Layer 10 of a small transformer language model trained on English Wikipedia (22 layers, counted from 0, width 128). Numbers have three digits each and are written without spaces.
A neuron adds its activation times its output weights to the MLP's output. To switch it off is to set its activation to zero at one token and run the rest of the model.
A neuron's activation on a vector x is ReLU(gate . x) times (in . x), where the dot is the dot product.

Input weights of the MLP neurons that the questions are about. A number n stands for (n - 500) times 0.0013.
n10 gate: 491491614437549408561318462421652548596453462364532474550552500571464506412604534638555431712641475597503465629549384323484506336475364588431513452433442617421727575416631618442507435368503232290572392578543426392506292555638422430584539688398510488278297447513468420560423402597523429686494448491503387630222369582636556516484397491330643519643647612299589447423591360472689628475377
n26 gate: 580522538712529510468552548418629656494425673516633363534522464570606442443570414409711438531389603634548586631326497481669619394304448503493438557510541695456441313460369531378588552288350376482425341572669478657429488543506431710703634468563478416212385385385377532513503566655532577465430494607686450588242480485446531642529477552656573506579393497383494534459222461528541647391516
n27 gate: 408442565375480594493595585672536300513558396552686605682522682503618532413581623419579334372450532374315302676528563398460561530516636552436667425326526490633363626458471456612473350680593470688570406352716374652510433393372510566537530583627409531457593414520480396490308597720507559487430456347526641510542490509503298710457551185559428522640516740668403423599581477478500587406562
n39 gate: 531554430450559688532348429529541574568363497380593564619568652419564534468675599836454414481589481449610432423475477603613491332516587468460541615345500598678453545535522584642477605437557470390474592397513665522458665583472264542751552634618474500445462475377712500379189366484438633719478451570443456484487411536527465481583523637494702509497355722490325595658465611416674395291382
n43 gate: 515450619641301620449445654333500377557658399414461587547494326349520558458572468506416547647756618583524373474500570503530503433482474435460465518503497586464755469435474570594577390535600386511657479474597412672518628512447347593585195457452407620485409576385582605378482408381463467524425537548584686446518506537237456497437547605497417482518399521491488671554464469593795716376548
n50 gate: 411399649533577633456543610368365599414537449682592620550450535569380553439373596451487489636643560325603662520339500440606487448476454547461614960476469524564483618510584493586423528644721409797503528494425576612410543392483477705375562743544534561410537283560517561402428388462376799620605641629636674581500591542312557623684479341469689443602470463529588540610503702619572514540646
n60 gate: 489574604528287542465497593385419387599529454440517512554604497506503718425736503539522248452295352551392573472411515568474331421627522523416494497450517669523331614372659466491685272400449452453488592440506576559553427567534514590588608468607555376456599432428585442500515443512521707599349442606391520500681434415483378511514473573253611531379531449424458520701554447542407339600474
n78 gate: 386610364575500357332405522396484551440594339594481440705426359552554466343473423490509628540562643566337593485460394407487403503547549374622491582436510535636546592481544525446441390534612405327289490305560548558815389512460606618613382239522335714542659534513548582453635560768596682424745631522349540387519618458373540605478553417455552404472634398520378422545397413469439542337528
n89 gate: 780381593628397510460402611497697628426523567590329614589610548451529461679503636403458590353369615553727422352445537536392536619426640576417572591561507702590402632497520402551690503559457286487314473297447388555432503355441470561261581626507450564388595612583691604547626387544456646628451619473417352274573528417669434555614521728419519310426707388479407622456447236390530483421530
n95 gate: 670443410614513619487397315513635762727423474407465364478559510347315484407571444417475369554722494529484295497425441475581513448548409433440506558432484644529434330414579343663450599319300517531447573546734484522559459556316570607654520339513432362360478506627546332398513324615608630620359422628529617657388547261448323472510594531636661516600584566310475436396605536481542630628455
n100 gate: 510500639314514332420503352507440457507563606437424353679539486426640742632551552414648403555435454585624493545638493585624464503497684467327451490426617441490298603451628380608283337595431805554616640544601446513473413279516444533486577205507673351476569464427317513599584560463443376490523631252381533523490696658532539451673372571503478484387500497637532631396487572565523366678175
n134 gate: 458510631477385632434503692402638507523464687412438398403490459494541401490525385629363538484514448669487370579548417432417503453497647526538500543391606526552513500248536350630653695529468429525564227559655527398333397332477448526594537621270477619620426432633718510608537513668497520868475278425562597385673537716450510548358329519301468364382497349379437536566542763593533639454464
n138 gate: 258405484782729349638534651551551426538582443440615372588488381559515404462607525418577616497552497509368378580663565444432468422302395421470638452413487626592668386440494373655513415579475306436572497458547555509581543359509393462588413458494650512487378409364546561427607456529448677394262479551525525468829381579479447587516550413625365513481715547721383418535257542596673599434383
n158 gate: 530565578663548448472412601581562623585795472528513519531533529627428482456602612384539552528513475472421601566473440525532695611691631525539331516516547388628466739448448457636468529466664581581526551598753564628611512424577312475344377586378729536379278623194558378596436593401589468453609602438603423425441471607485482396585480341364500555325582561678509451670531577634547374472659
n175 gate: 500552642619290382466551475534497472322392429645481456576551407416547395309518551663578526424599277521450613608404330515528392535562403626655463516500415583763488652393442427620417560420540506563401420388451550431377706440387500722411462424441360556509622287445576425685453454468374597578307652491525424630599571586515412433516578476397458171621551524448617460419472735615484433515562
n190 gate: 321562621577625304444400692506574519585376376413637541622467474458676536463548382436542662579455411583569421323374399351538592421512642655422552453362673562724400500466451558462403529472543385637362363642660645536440442620598469513570456583506300408462616531610713550540728454732576557378497491345475515509627384503553748421331390436459473405291449534556422592566620385506516474555506
n10 in: 433365549551600540402348467348513536362400571439399543468446463427416551762322519500475635548460648529671490560613559577516535404536310675561468611378533762497551528506538373616652390445436362325738503435408371551550478421519583294732704570474621441652554567321630637494503526686454464464566321487497349448594517410450548630301690449339409708728337446551506522602555547468507255610506
n26 in: 282619562385530587523491539484574399425448396407354386541639433538581472387413796540315473462487442574533441481603605335484362599916538523358513337467438471555529717561340465513456450471551510460607450506449381475685415566516388569556490477419396500507516589554583474516566225510612572300591466426400347513529510553515506452337402440356341500354594605856466673569494261330373396455461
n27 in: 648562566483532400406507235558445462524459662569638389408587439560665483459487393771661500676472357466692524477540426598364445696510517411568476382524598510386537533422697473511382376422681379540376670408376560440493483613585647500373615500299573457609514514547521767555475262475535521193396450631452636362565664563579191426490493449559440609745283439598413718692432365661604689438510
n39 in: 577523362684416497533570513454431451444542605526684698577500565379569663614260589537532558503510481513430520491544487442460380403507423294558529411397507386569693596416409292557432564523529304629463503444289433478520359478558387351309503772536457475490671494705483480431613647430563337695325566539441170359591537344660387580361435388583298600638668519514677510530523561704417456588471
n43 in: 427437563511404485339387515537459523410611258333451880581824426369496562582475551569681469544577330511708398291471447537659507511608584429710581346715651545530493387478323729356512615452518542539292565585378853482527544453692423752668406439620567596678482518469576732377538593511412420564518676627444478478385488660265507609631613507345367540395395577528359707496670450602756608330414
n50 in: 543417688275452621250605446443376483636523497547412598398431497523638533533481621510546535553659414577466623445370466437432403538520595543535457524568578383426217342434619467425510541337377392565593345484666356601452500497706351371469439486500608542435536457766727638403466450617685493503627474352507321503544545292311530562612504428531300235547441487617659633656823448379524389663379
n60 in: 528330483468425494655517491555567685312283419413392459586370424384581415390424452542480394546542489615603509376506583494550699562593579616409572471494403459605568544514417520571627470572362497570650643434252506545556600508520336518444553485459702503547529529436545579422536671381571521535525421285349451413445696555347540452526363443485419254284416529310458572585416416341438518408509
n78 in: 476586586336459417519530397564611540379598783347435481494587593473488488466458506506497709576793463546472416631551450446472656450460437666542439401547540390589527576384327632368471554582537541553560418336471365662340503455424616323491453497522361350325625670330386364598578657412563359559446426478562585306454420571709794560519352458541456518454366485513518439503491304575422608524445
n89 in: 311612468493562507674644425489472571372605384595440372458606617510618294318476531380452540237318538612496507388681593331703462668217558472353684365482614482651438477646549215715383608563430340497380297373600629270342462425385462670554561435274504342521455680511269549433464363565575557418411405482609340489377526446645580507553437579596656542436469438574469305646434486603681424472359
n95 in: 441784461432407236309594537545437315418671518389467354530553547386584600521541556618474610453382533425637689485471485615634530537431662563556360355454610446545473565488470585362456451494479391541472361414338782415423459538447554363589372435443512606420545393610448606530399617346466411524544607659401384527455419549615479432442604429363535485162500467338640524616578494559439413524458
n100 in: 418424628558507372698379566515478423577605660547372570579678663496224369776514525632344375335771504421644544440631611489511467337427721562276424309618644420504518627720281425637504425648370534665354391507431548340533575348486496577265555504372614639489378453451571661442693573556362607253578634460551399445489579413507601625694660496423496435829518579639458489341514586340323534290518
n134 in: 359591559597432500596455530379533709424441599510645546523465551484450631425297609670669466448507559428500417576462520410460507269609327395246558533383626392510300525610292413607565740438360514519537409531569567660192580369425513477658553530639417629778442555527453447595326418517473333497529452622322601424474514588440623526523290246666605293378427549580427474493539601683453435552546
n138 in: 280534541588409359510603469486476624552493428650743379524450340437389434388625656454467550383426601490524458309563535554680507601425487401454551689531476401514544374470537527597496672429727366526423567497442354497573510328220547652420528441380486552837446769482682668585497585619594389683417540486541540367646589712461510657472732453569467648706563517601483426393775437267352429429643
n158 in: 310503682441529536352625275525650415585388472650616712478528419381506424516455451419594542660578379627770560627612484469510609666399448484448522450690576469396374583355435485373620471460351474530574539393483468641650558612324587642449503587613323557557259543490484610463545669519446611687662524412676454400494308539344491589320454396611497469563491401513406581592609497524544633450666
n175 in: 614590483474558607635445558547570342679520420503503456381474747510548718370452568628464563461348560493595408639468493224337676673396542423441748662426520344319497484622569565527583500540384656574603665630680493304476376578510467325469585644433503379493606698549366446583534694545660469466497574310400444326520618516388612500476434435659426632322380579705351606317702369425608369457527
n190 in: 609528671652687496482272398611636539278657430389630489572296489551580548427520700789473347349392631576341507540662390521337483486419445545456479504292447531339507507507321514543851450431593453433306407510419575432425459409566510704579542504346542363429617345413396468549493451561372472613422702427395838510671536523453717291577303544599510675567480459622443400648299579565553468323528

Output weights of the MLP neurons that the questions are about. A number n stands for (n - 500) times 0.0016.
n10: 590316495735612766405573499338303504435426534577432521427505458431545708283340300463506534577434461558347581551910313481426571422589558354417568571579387475515393732632474485448293594571728405501330424370523630284506619246373672450556436372566323581654598557413624412505428524491593374714255634386446758542425107483708547538659276524343325497451437434644494639464516527699478397576616
n26: 496431552358210142437582796590689465436481300577588307507404519297485615545397195501379487411474543400613601325511538590444277585378532557374495639463397450380639517510619724506610405348614422719585560663348752416557618697301555618354671609540322482322499466428431351438438497564468675418559455562376732499528643522488543459487468595506530372617715542493376561462697402660573454616329
n27: 493266571568433585263397422375409359514466397462377501492594337639600528464447274382477416573341586365390609420429378297713478420858607580646433568695554561459443331530508782671498769485534637252572829520601556336410473334699570323714461475420610277624714331404482500580291659575664414618538519587653573430362491400600505579455212697398594404491506244758727549367404449518524702182712
n39: 555636437552475474381532719639388635392402486450435361622613534548637470641110473407305427391392332479536551603396221434659486417506754345540363247571664509540600613662502594635470638748544486426457610363092392690209570575599649520472441603647529512494309586381440413230565546516540725568077413677546221401638462527653367520523415323562508428614676488360499583467482522517522498510402
n43: 596465316350492483504625544418404475504382319503404526493470726556453497484615384341254667426535443615338202698584694699357520426522436561548448422498421513405572286581332368539669255552338556344611553457414297461527130558653340494660356334330295974579528415535406249565628297307439449556534603584524524524514618451446362424346622440705617539631460559635526387560386563482484463356486
n50: 501389468608502496522519512470551380408426427361470388538568616308626430399685457559589740607507583539365608359305320567656484329591434380299322707335518647738449413415475510502530376379416421419521402605339567634486587377586349688678268498596299485700464538735575629470547708429469584767406513216601442543269380825514599600689656608507653785406569545214314508685618386758551454657260
n60: 594523541490419484342431486579548222457456701378424496474642441404533565681592508477725419421569644688333463487283381382559576390537529572322492512504618314480510436363506499589444807518491490501568502565891548470585550525460393407554248591398468574545503588540550266575524353748536559437634728604505788435510317684416379278457431495497389383384383363341513368485486524646311527580611
n78: 723443444538171462519350375543709233710322599430554415507599710495391549496643629379298675430644437463552663335616434398267691455553409301595494383321394766669417670410725492593663510299389340650618630547446407425376488606387376375556381488505405636360662400584473687461512419620597412447406423227408678612367412404544578498294438631464480591433701511652639476559552440516480405558482
n89: 517576486587510519525519387328342378760443697341542801397431382487349354411656705477439445533336663459421448633617442566322572388395457465555646643384583312409510417638472317487399632668557455724474441757082711661394491676504564527684476517592558523287452591616703583502578508190475634350209467668379380656516645494585709529444627530463522546432499347611498300573793599354442469489572
n95: 496570563487479372469245593432340519371368489455343314449398605621454438515544507720595579594527429435554481277771522493553435460502505446452400547752463454417599547545380532498291550666447441665769552407400426615673371617634637533411577650526513635381397409527407483658488573590508591531505387653419788494484517611701508529529458517396638439271391346535552396705544402698495345246389
n100: 390526909818599691344521533513418553293572538469591379335487569300394512421547496285560535365455303620515511297444712666397540552406528495619560500544530507711406514455610438786327302504621562332379551733477645657587571500527536677823645500302505377544563539854582380556556653319237585417611568497531338567504541317434478437564503831486443445489601396593498609449611475607456295742496
n134: 555500440488483460474458742495224495700679338548402375374443564731616414430279422457325555403418271563522222385480301441343551510619505525402586681504505685429444617722521438662649794475203300540436660560587263400467208366503553455627673807640453663507571615640381726367760440499314543694543332517462558588351660356521283506522407465519358494398620462543530355355255684483290533401615
n138: 588585372514617526628434482488488396476392461390496559488194272371595398560611350640585620449282281580343414573442400527510615438349492621484526492510462803616559376303511660501532415565374511648406336386324481436416250516576358308357781452551541435529317525571665413603254615672529342537463405541480763675445404435621453690318772315577353545583674470362308390368437552347576425423105
n158: 573646466539498498719498360529421565384437318419238562343458568529536515247665411376379516289598651728457602494617428515498416600506515468423657206709432522296284641654600588555386669423467528638435587228530580448393637471585502391533583498602452889582539375389475432651501539668264425344654103696608385361420470677439703540415530429544570469648375463539232249513510500621501497545821
n175: 552427618436546262590528490680435560351514382404665568554414630559712575632451632292657371580451570454682485495784346330528510461309489367473426535455367549533698599500463581674652302313493611672805532335446629838555417433835577488389407562704459392504438274403498574509547638338447417450432561790430665445600557463691532592533481424377604464474536734423524447390445447521297338466772
n190: 347490376428492647511315361447444442604628538275572522510317580244752684447547386612255413562651330525577590518554605546346412340562506444336564293615765450459539637500668608554687503612531471578585913417624540478453485484801515602536717377588534546458625458471392528638515610188690535537276502586231353335390394503442282565320330727593157562697455441295496637338651613573518484566482

Each question names a token from some text and the token that comes next. It shows the vector x that enters the MLP there. A number n stands for (n - 500) times 0.0083.

Then comes g, the gradient of the next token's log-probability with respect to the MLP's output, scaled to length 1. A neuron's effect is roughly proportional to its activation times (output weights . g). A number n stands for (n - 500) times 0.00075.

" b", then "oth"
x: 577661515605536549510604498635455503351429436403441618462490505513373510483526453430484590334427492620451530592531533427532511455398615541382556488544432459407596257562433429360671677505653440470496509424153502459412372478652455473504423536537596523532424515620559658329604504524596505170621507528580489477546549491412399351540394607582550550610475394348493637380539484468489518429566
g: 608529560401276431570314510654456645471418431651627717512468447509670318725624567516431440577350598544483485324565497266489419755451466420441688501608820566421642461486456412220460746703523559627545624724549346646380457505494529568613535640512452562615449600533480547724517356244567429591581465482725439528625842476574631420620456511465531554333514562347435521633469355585428663449408
Switching off which neuron hurts the next token most? n89

"e", then " ne"
x: 465384465601619549494676614645568466489269491580512473359327693548584603341680378492636358466510379762503593412535641393405454399527505532515423460658726616461539323552499419591603524623491516458484556605309526416503640610523609625499460491317612543262511534504582419515384500691499400292538526418478561483521478520544587336609490603539565604549450458420587434365697646397487496533454
g: 512486518431467701304398688509476529428746596640531532495593448645689666518449611373246439548421573413515491612409672541487400473628366329363435574567566352515664623659609626489583635463458357340649596829524615486360661715383478360592564264408713441422777367602395571674555517506585312565258476503476351384456551441357507686619319604388498461451515463477495474679315457489435379342371
Switching off which neuron hurts the next token most? n190

" S", then "our"
x: 415500490414571570592470538590503403408520480516537488345521572500425418376545476549533375339409480437453503483553669592408596459348567654467553572591588469574621464577495483489515593483571750532484430470094330414424454704534631417596560555474631693491447583579524404366377536532529568452645522487489515453561396467428552540523424464475606520477370467541490500380472515549472548378648
g: 300621513264485756481305655442750396583309588565720789562332603501297324580518629593531600406585471498341547501646589481476576434553518485348414479425404603443552581535467530462239449462389315427579415534545469472473326533473565506415378619402343721626553569449295565390700488398401409475340411368412467580407494600376574388405453723537722437619344397566588608774585765514538319414454
Which neuron, switched off, raises the next token's probability most? n50

" f", then "r"
x: 585534501512521676514578558466439485541526439456511567527433652548489570473635514387538444380662485605353560576500516500473576560412605588490594545370532476443522414548465548526516649561547543529585536488098310322516408583563643310438386517508471585517283573664608537652559524510592498447596445451574517566531449530488444318403418534526455579645465551477557543482525542490488536380602
g: 420576512392572521596507340560309413410732666330365584449375451441480728414361480509559656593525339477512631608557574318636238493548508576488454631604491554748583297623455385517588441667503530494528237510470423527500656442614371439299130489436393567596645328494472658543321414510670352489401532540541364569444304475585384521361575327474780616353335538519455658499445488602480275279351
Switching off which neuron hurts the next token most? n134

"m", then "us"
x: 370543464615349618570570521647538598564340529366505431464492741478607532487436581407413512438396460650414523730423574572569505748450443536582524527521378428353448292556507464347366529531514533523402490550291474386534525388497496623597341533615464315307580539561452438452475534618588402530483417610371571385454402441622386367379620514517288659336602486415500696509428472393420494388520
g: 551648545518672488401476454625884531493476463498675302471525442489387440468478549551525635462455640674536591582417415648585663571566460787389339264575789581421547511195613568505532245554485398683567636646468494547497335579590566344546627627501622443457435525453616288290433640367360724488393587556606554533705422667472447364494438663555618549638692605505381568484591222484448589411468
Switching off which neuron hurts the next token most? n26

" also", then " a"
x: 517570543606552712501545552564309526473588552565524617606498412573510546426452400341429433447326528503646360397435630587451514655563463622545535527335475480540563350381664374502637587532557487681441531454181439634303647526553535547567521470512629533528476577521576426346584474615583466405434428479558519537463419599516519500687441651440637531496491275429463368314505560563462573571564
g: 390292628271485468628621502331566498583425537491599504562345615564404684459453640431446291428701524325542364341504442470395674414527494618620647654541693344211526631519456403395611585545533511604392543646466521340422575621626684395458544404495264397560509483598529533383646223276370721425455387451323357546509164593669466648517630421611561430551382488601318479358479499477410683445305
Switching off which neuron hurts the next token most? n89

"am", then "ship"
x: 410432389561346582510522442586432438515386455523389428458396650490461470539431394394450471466555379515394548570440583754530380558556542561505473618567467396414420414608580495222459544499622478595429460550197424569746615504349552721643403525358581518366529596603447542410343338556512467525533539540772571428524551456478469400392502654485427606448632459480531522453310529533538667509426
g: 739411718478618217611578312467552471582607492375527630468619524585474477601335450554604698379615519705599706562625493647450543637382532451624498453399492341250522522377355677460377653489511360392389681325554394414615504399463355561489634293487598220384337497452400369497501506593451462657533584355774626499722684486262465733593620477481528430573460429423533639467437790536472431520550
Switching off which neuron hurts the next token most? n50

"o", then "ch"
x: 561585421567507460513577520689566382625432578520366505557398688500463640342607438497632388548595480575644524346541545572432475638540416505491374500493716323266441416652421426672559354350555504351443303571300432666539473492578575433540468590371559531538393515549517487575439611705534543449737459370538576483486492473550702490502513540634370602557627460523566307345498602514440453541518
g: 380627285309495564605456525579413625296456613572676523386484638413495467311264497394514445694802409568378519245505377530454513633542444741579553592653497566570424541518475516691460345656351451640380517526449561424641472683449624601420622535280479688564530572481504326576153469415463608643388599526470361608391626360348595361404588490403333557685354534703620582453467490567410796442436
Switching off which neuron hurts the next token most? n100

" and", then " j"
x: 512641477455535621449496456524544581434485484462666527495461653587381605475450409404582623411372476474650385520480424663411516454534389439453620619558665386500588322411581603531529591660584539448398550597155344561305661608462554429400403475560647512383504456577607439505447486566430399598436446452535506540556531640494439439479408632438634626474620410470644372473550611526508472507608
g: 511735592429384453565498492544337779287712500556348460467487361567597391559707414439443420545312502365512460566530663734462332356625463470501625513509662460518577550687556577592275471470616343519697813283556326544514283456398483681510592713328485607472352483491392336406573525664390744508574253410367332514399548637331565597438549604405529396625662426636471472360400547569375542586493
Switching off which neuron hurts the next token most? n50

"u", then "ence"
x: 439445676486530508447498505630504476633287534514485546401462621480537360524543613461437391552436497437612515520466557379608405652616496463583489454330468355329487424511549409519637594437801363541365435508286613317556599612546727468656485563386479532496322520576491631477475590672584288503615460451384591417389544480608460413327611377561327563565468598501474587405407572500395368548360
g: 546460330486263417165581534519452659401536415507721539655535523434476519575312566453409577417616311544443552519385556479591410556472537213493368404601402591486436695580478598520505528510362622459344517632541441324409671556354720347330464520558370647536435478657678633595594558453680670578466586422630318526487439610379539503326804491320592527648440500478178508523782212544377493463406
Which neuron, switched off, raises the next token's probability most? n27

"e", then "ent"
x: 451645397533412541703403464610502535437330357578540583466495408528458314433503472437576593467515503438321526252499600553396625525556433536601486585550464451397471476528584673354499419529608459494502479503217534439702485538520472534573444516354451424191486566679485549304490531575563410414510425540570545392429275472505530463528305525489459500433385589506638384393461628421474310575405
g: 482516471178530424507352321646540530756370631433345409479537477391415367547657731433243521649665528536695649444386507446664542524515523408474606382477655514578524512249348588387679549570429537647589802512510486505666444664440596439543455207737503220425606610572473502454655552623489475423530624391624601469380510465493394464529598458492431607558631621464607676653289626457722478595294
Which two neurons, each switched off alone, lower its probability most, in order? n10, n78

"ced", then " with"
x: 603603589460445431580732408485321554552518471451467581508497563334455518506526454457389472456552448602416563510414487607390411618426470676412448550507514266474377428322459426493537384681475440391500498580240430561518664640546441232620495490311525500454550546589441533400631507554475296567371434524560407502474505315604450274394570663545447573486197436511538498447605469510601534476500
g: 346555479617581448577520789236357355364616468647277635546640527563681577515526397398500317389464448278419639489553505287564478713562297617512515486576441560500719184300531438522483375631508470408363287504486604686567343587392536748445417349529525568465690789358533384484477413772389466446629570521405603566499596601461454445378492436670364410341461563450522488505525335383576577575320
Which neuron, switched off, raises the next token's probability most? n43

"n", then " st"
x: 566624579514420546571540601586658498472271542457363573415489496451588427511444392311419545436570538635416483513417568532423371528479383640793425530790500562485447511467511503550555527460615405417294458505317610442414439461454617477591452509334429356322588476522325502534438685530446288584481578446619596402609360412643527321539610333520446619520597499511510369346496538467425610576484
g: 562465458247408664556463562395700516345577619511716351775465559423487423402500702448376542514403659561424592386562546426704504362590291387573486497565703348378704275352681639418326542516417630756430336355536700727447624732357510604299492609541528632285570344555548506454477427536560479605419599354552477507653693525560465405260617544415551536524528706578427563485591473575538470624320
Which neuron, switched off, raises the next token's probability most? n26

"5", then "8"
x: 626504418401513503508475503512435360443526555409481579458408512567442615423513510498601598370519520541460500397625699416522552519399466371492380434624447308618426412644637534584479476478501676435417634440226523599508504680546602372568418507329264424603473365567529472522387490632458362571448555502424608516610582648468573384432385452522491680389352348477549493335742602633620497502421
g: 501423566634592406361619656291552658751631592533451594473666562367550280672336575394519536493335475518455359344355447588471457498350515342520623518699342407407477432472505316498479438342450533509485461619258647531624571571535298310493476410616559586500517543451419454267387447352409446410557714366727675674357409413495497678587411585489462570614116253671609377394452298516350418499554
Which neuron, switched off, raises the next token's probability most? n100

" e", then "ast"
x: 529438325512520539658566509557455529326320407514580480539448516503588459416580592317617551308549364696370487544546466541434435561380539467465490468520538320513483227584409757342549677518469499535521516465212296559514496457652511444573569550550482479587353502514626527368452433682593500500527470510481461412555402523525385470557472420408678661501393509597550579475613643515544754431482
g: 432592653475596644388603467448681713622403447394449565360648532571556380630654492465675499566558453423280315465671593378548299717629541518256607317517338422525365601601425361428409511457731709281435582589396510694297443654631475471246355532488628548327400513457612592525523547525391654522490530482395630300582416581646353547583450620632357664552594527528536402192678514401690610432522
Which neuron, switched off, raises the next token's probability most? n138

"l", then "am"
x: 448446562610622421399734566601517506433359561414607504575585707514632534600539592498508565410537445438460408593670531676452488727465436508413738563701511358370627308529531409562601511524409542442298421518296514385520468454451570571469508677671487507644507602474604572612509686460570447428570512449363706465386384477456490476440607359654551647537618450517680532428560475470482563567516
g: 612546500495750345434533422553428464521467471449312557465422522606503460400563545403656439502636474481293460572539433347501599516606447621548418667509456715474552618543465405665780594680666555560542559414437520477529422520430114469371427500547511466371499478436756458510173401389467350547401589536362536363323590701393545429074693529373514535638373352240602380504577319530310489328592
Switching off which neuron hurts the next token most? n138

"f", then "oot"
x: 491592576529430687519536305546601379468410342445544505606362657582473386426558407394603435400526438439482583529588542454584538517431498555452416543676378353479566392551342496388540496496591645512604473415254476240431546491535612389369442593554375420343306506603437481458440361592486490372510554572442530505581303532480544431516341577544361616640449658633458448420492602376522601331591
g: 668356430505516586196641645441670646396561433404683407721342574460594606509457395503548523574374345684437626527446419322301596337634572475509326387478657512545420611440532387675438539577612362552655554573545484394430460361564508555415591530581551571643325401472648644454274708355652828582603460487672538644432258466364397432400275506485494463711665667462366555488594245588543535434627
Which neuron, switched off, raises the next token's probability most? n10

"rit", then "ing"
x: 601426562485410811481403419479510453507413643581355431431456608448549599327425483581454492442437353548577354490394413524548425411688526638361378547845412557423529483392493611525646471466486649446373510533384519390644613447560597398615444388329488639465379488638532589428499545514559522514537649350551542622581430508638510334605504522608725479396427304563592468392590543410568592507475
g: 349337483459518596460751336708446359584349435447642488662638540471440548460662557389647599414375734761353489454476576688430597693596495710570563556569465344601565371693202452408341253435542488645535585701381607388681519576594572527577593260484755452461551647450368421436622526628429547534596214406550487488478445336502611450492635548512692270488537365520522508548532405578319399609552
Which neuron, switched off, raises the next token's probability most? n89

" in", then " L"
x: 627630583431486594562593474429441563385460380410494469434589581630404570550426449349319396411586456682457317362507362321533436479368522501545482556546479414485571491405474413555561478530464518487574652490068337524468595599566504421619457460552551557518393678508573463439456403540463461436506505462537470553450400384393542442565580517487539494554456490395520492547567490366523592505476
g: 356329392493700435654309310703683394702701384447698446412546523483512443324447642471651609348714535592648592547565390477504623551557602491707438400613366494424504566645573551563531631373507497557244510629551467727312533458566429676512611519668427420548441502554492623347380459444499723274476504676645416689562436415633616547447586443332539479843268501452551579593619613454676513600684
Switching off which neuron hurts the next token most? n95

" in", then " that"
x: 523628515515393610619513545426398567365414381427529503456575573634397539534401508325423414375570374637349255460457461476572424412463471457576458568672585540531505485451582485514538498555424426539472759438139384477506538642591548499620362450411567407468445631531609485473416394567442432384543588403554486555429354385429496409582494535438527461546501543412569541524609604410518638438415
g: 458586572605408621556276518615718292476444415394477602425360520368556379468707537465467263400705404639315560548477502705467525353442422436361449468653629606382501255349725650454357589270284364435473352515355501344490583305495601370272402387417605571577584594320373487513750419546516380691437389640352548511481559623578471442431313631671584466381514559362397533629437356694633484570399
Switching off which neuron hurts the next token most? n60

"il", then "w"
x: 559531479576594368481500587505397510403415613270425426634393689465430530528586471499485353502683361655414471499557301519404273495635459523491467511570578439577537534566398439357434397531446591491317556513258510394505795559449484477470419655445486499603425608744552522528217571482438569457650549374471429454524530466503427458609512426584327507421503528406757542451520597677504536588457
g: 482547431337457599185383632590654478532454350567512694521449562430550679535370603493459426546451548620677552790454516457623456439547379368440386427391637504227512428548693627397487622260258534533443426490568467264407705682679506411552483594651605678707448565507536670382223516512267394603517514444603430382442417699566495470424425654474539569437267523404244506427327346583458621605391
Which neuron, switched off, raises the next token's probability most? n100

"ad", then " the"
x: 427629515387500650504426409503340434488264431516314534399462459613426498427442373414523500491341555543446442492385471543617463426486470607484516564662559510343540639526560474433621566459827461573445298563245519471707646590552655465527494551353513640494427517518428460429486308520567311510570439460543305623561477399540589478414512478614519545445473661493543470506340448413508424610327
g: 750440541379402713341617380266533670497664387543544431453607540589394483565439340497391604611454501698520396531261518518390692396375571417691406637527561529493285648306428501399455410539381786251493598477490487469521709522578482396587346389637556678463405469740513605616456454519348394477523319374489574436431263701606323693364590461404338539288548425405573468531631251537476545421345
Switching off which neuron hurts the next token most? n10

" the", then "m"
x: 482600493450499643490533486537362529444358452456539405555557637498466547462459482294562658450449591564582393622519419689460392548361506530499438533529513438557603483552557494583575649419607435495517519574060481448417466543618563381605568438499432536357473590372519467399453434607594440478489580378655464455545553330499570392530502554483601580590491477613488476406472509475539478406477
g: 539547504637563446407497473504372290260436429507559374395384581395636441457476492503522362330509573720506540565479472373535568422300517592671513519632427389474507392564442452494449680496247566756687392457428438344800204477468233530401404378402426451660487642431502412509372426419594398378841779502485504481570495582340426574326540272545612317288610684500336415493308418452454497654424
Which neuron, switched off, raises the next token's probability most? n39

"e", then "ath"
x: 431336540504622422603530465617587527364304467363616592467354625538594543322650522487529467485591489594424562265501474510382459516589252475505412418562564385349623483522433364666641531456510429454415435598310577395469607589578526538582575554384575576442460581496636546635325542652410491447582473398334479435404531532572484496556478429639469674532388473438767458263720492476422434544486
g: 333403440550346554473505494436734537444477652594430557441744413710581734672540348448449399444457559414542642409667661579487563595465527539531288519480659575512727053516633374524612385535519602402330734560339452625425508587382352453567505680358337560460700395646522371614702480505461625549562595352476652378395556399500538350424428702346377507487597402626354440428575263334444403410479
Which neuron, switched off, raises the next token's probability most? n10

"B", then "rit"
x: 569402542565673526574501421744432507416487487428500499421371623504430404417525487408494566395465418523297458588567596562606576556612564502366618535575442546464685214507609366453573630487573580476400577348200358397442501589686550530505450599472603614534473518600614630507595618414482428472511477485497489543556513417393450481549269616515612692607551422411481425405548449492461483247437
g: 597333445474511729567426423329515731458667477605696447503476297461660655344566499379477538580353406679480572515598335661605378509558538599762551513498344565472632581409567381558254546630436557614449490374534511327467746521321498515543417423458321520517424548544669532570408757615376402420149402486306517453266503497518493564443424567621484590442722397462642383362549789615522289339365
Switching off which neuron hurts the next token most? n138

"ull", then "iv"
x: 431484586538519530604701514646355395393491540339534366555541682524536565508620467542537568495581564665636463515532554765558472603339436542530470630617470416412539441467442497518515323499358686337415393467284439492538597597376395458556453515508651385390591591583464305460447654563443557598573472496486506471484378464430584526663575425649358791442342387505674547560492495681513697580535
g: 523473575450549395442666435532482608444655558535607548681753384377480445407639777712708644457458568524524424592605423600527529390567553522398480329568541630475512493510326346529349503272554570478599736348734644671491252429537468414507579574532375370440585521417455435382565454437185777606336564542560569478433466548516472416692502402454692562641355423365625787651301641368476506546786
Switching off which neuron hurts the next token most? n26

"il", then "it"
x: 525636492530592468509427563476441453310460614347502460649366589588411411501543456438475417515603289690440410474576403410477350434656584542456428589531519491550570498508433502291444380588550637521343529474271446317524848540443532451457456710409487555521311616713556420407322492555444580438630510390438360512495509487534414454665539467541371448416467554351662557519493687619537544601430
g: 366180191451369412602491336393505554527591517502493862532533522534416547421651437423372463344461562564416592341328458608195607374608537577530487394424597663384487758247294388441223675407383404442675697468592481354372448617502456492608337674519329565569615572479442415377592423473485532488353482687465461489395656647541573447401405435689588547685454528368551566508502663601361523483471
Switching off which neuron hurts the next token most? n175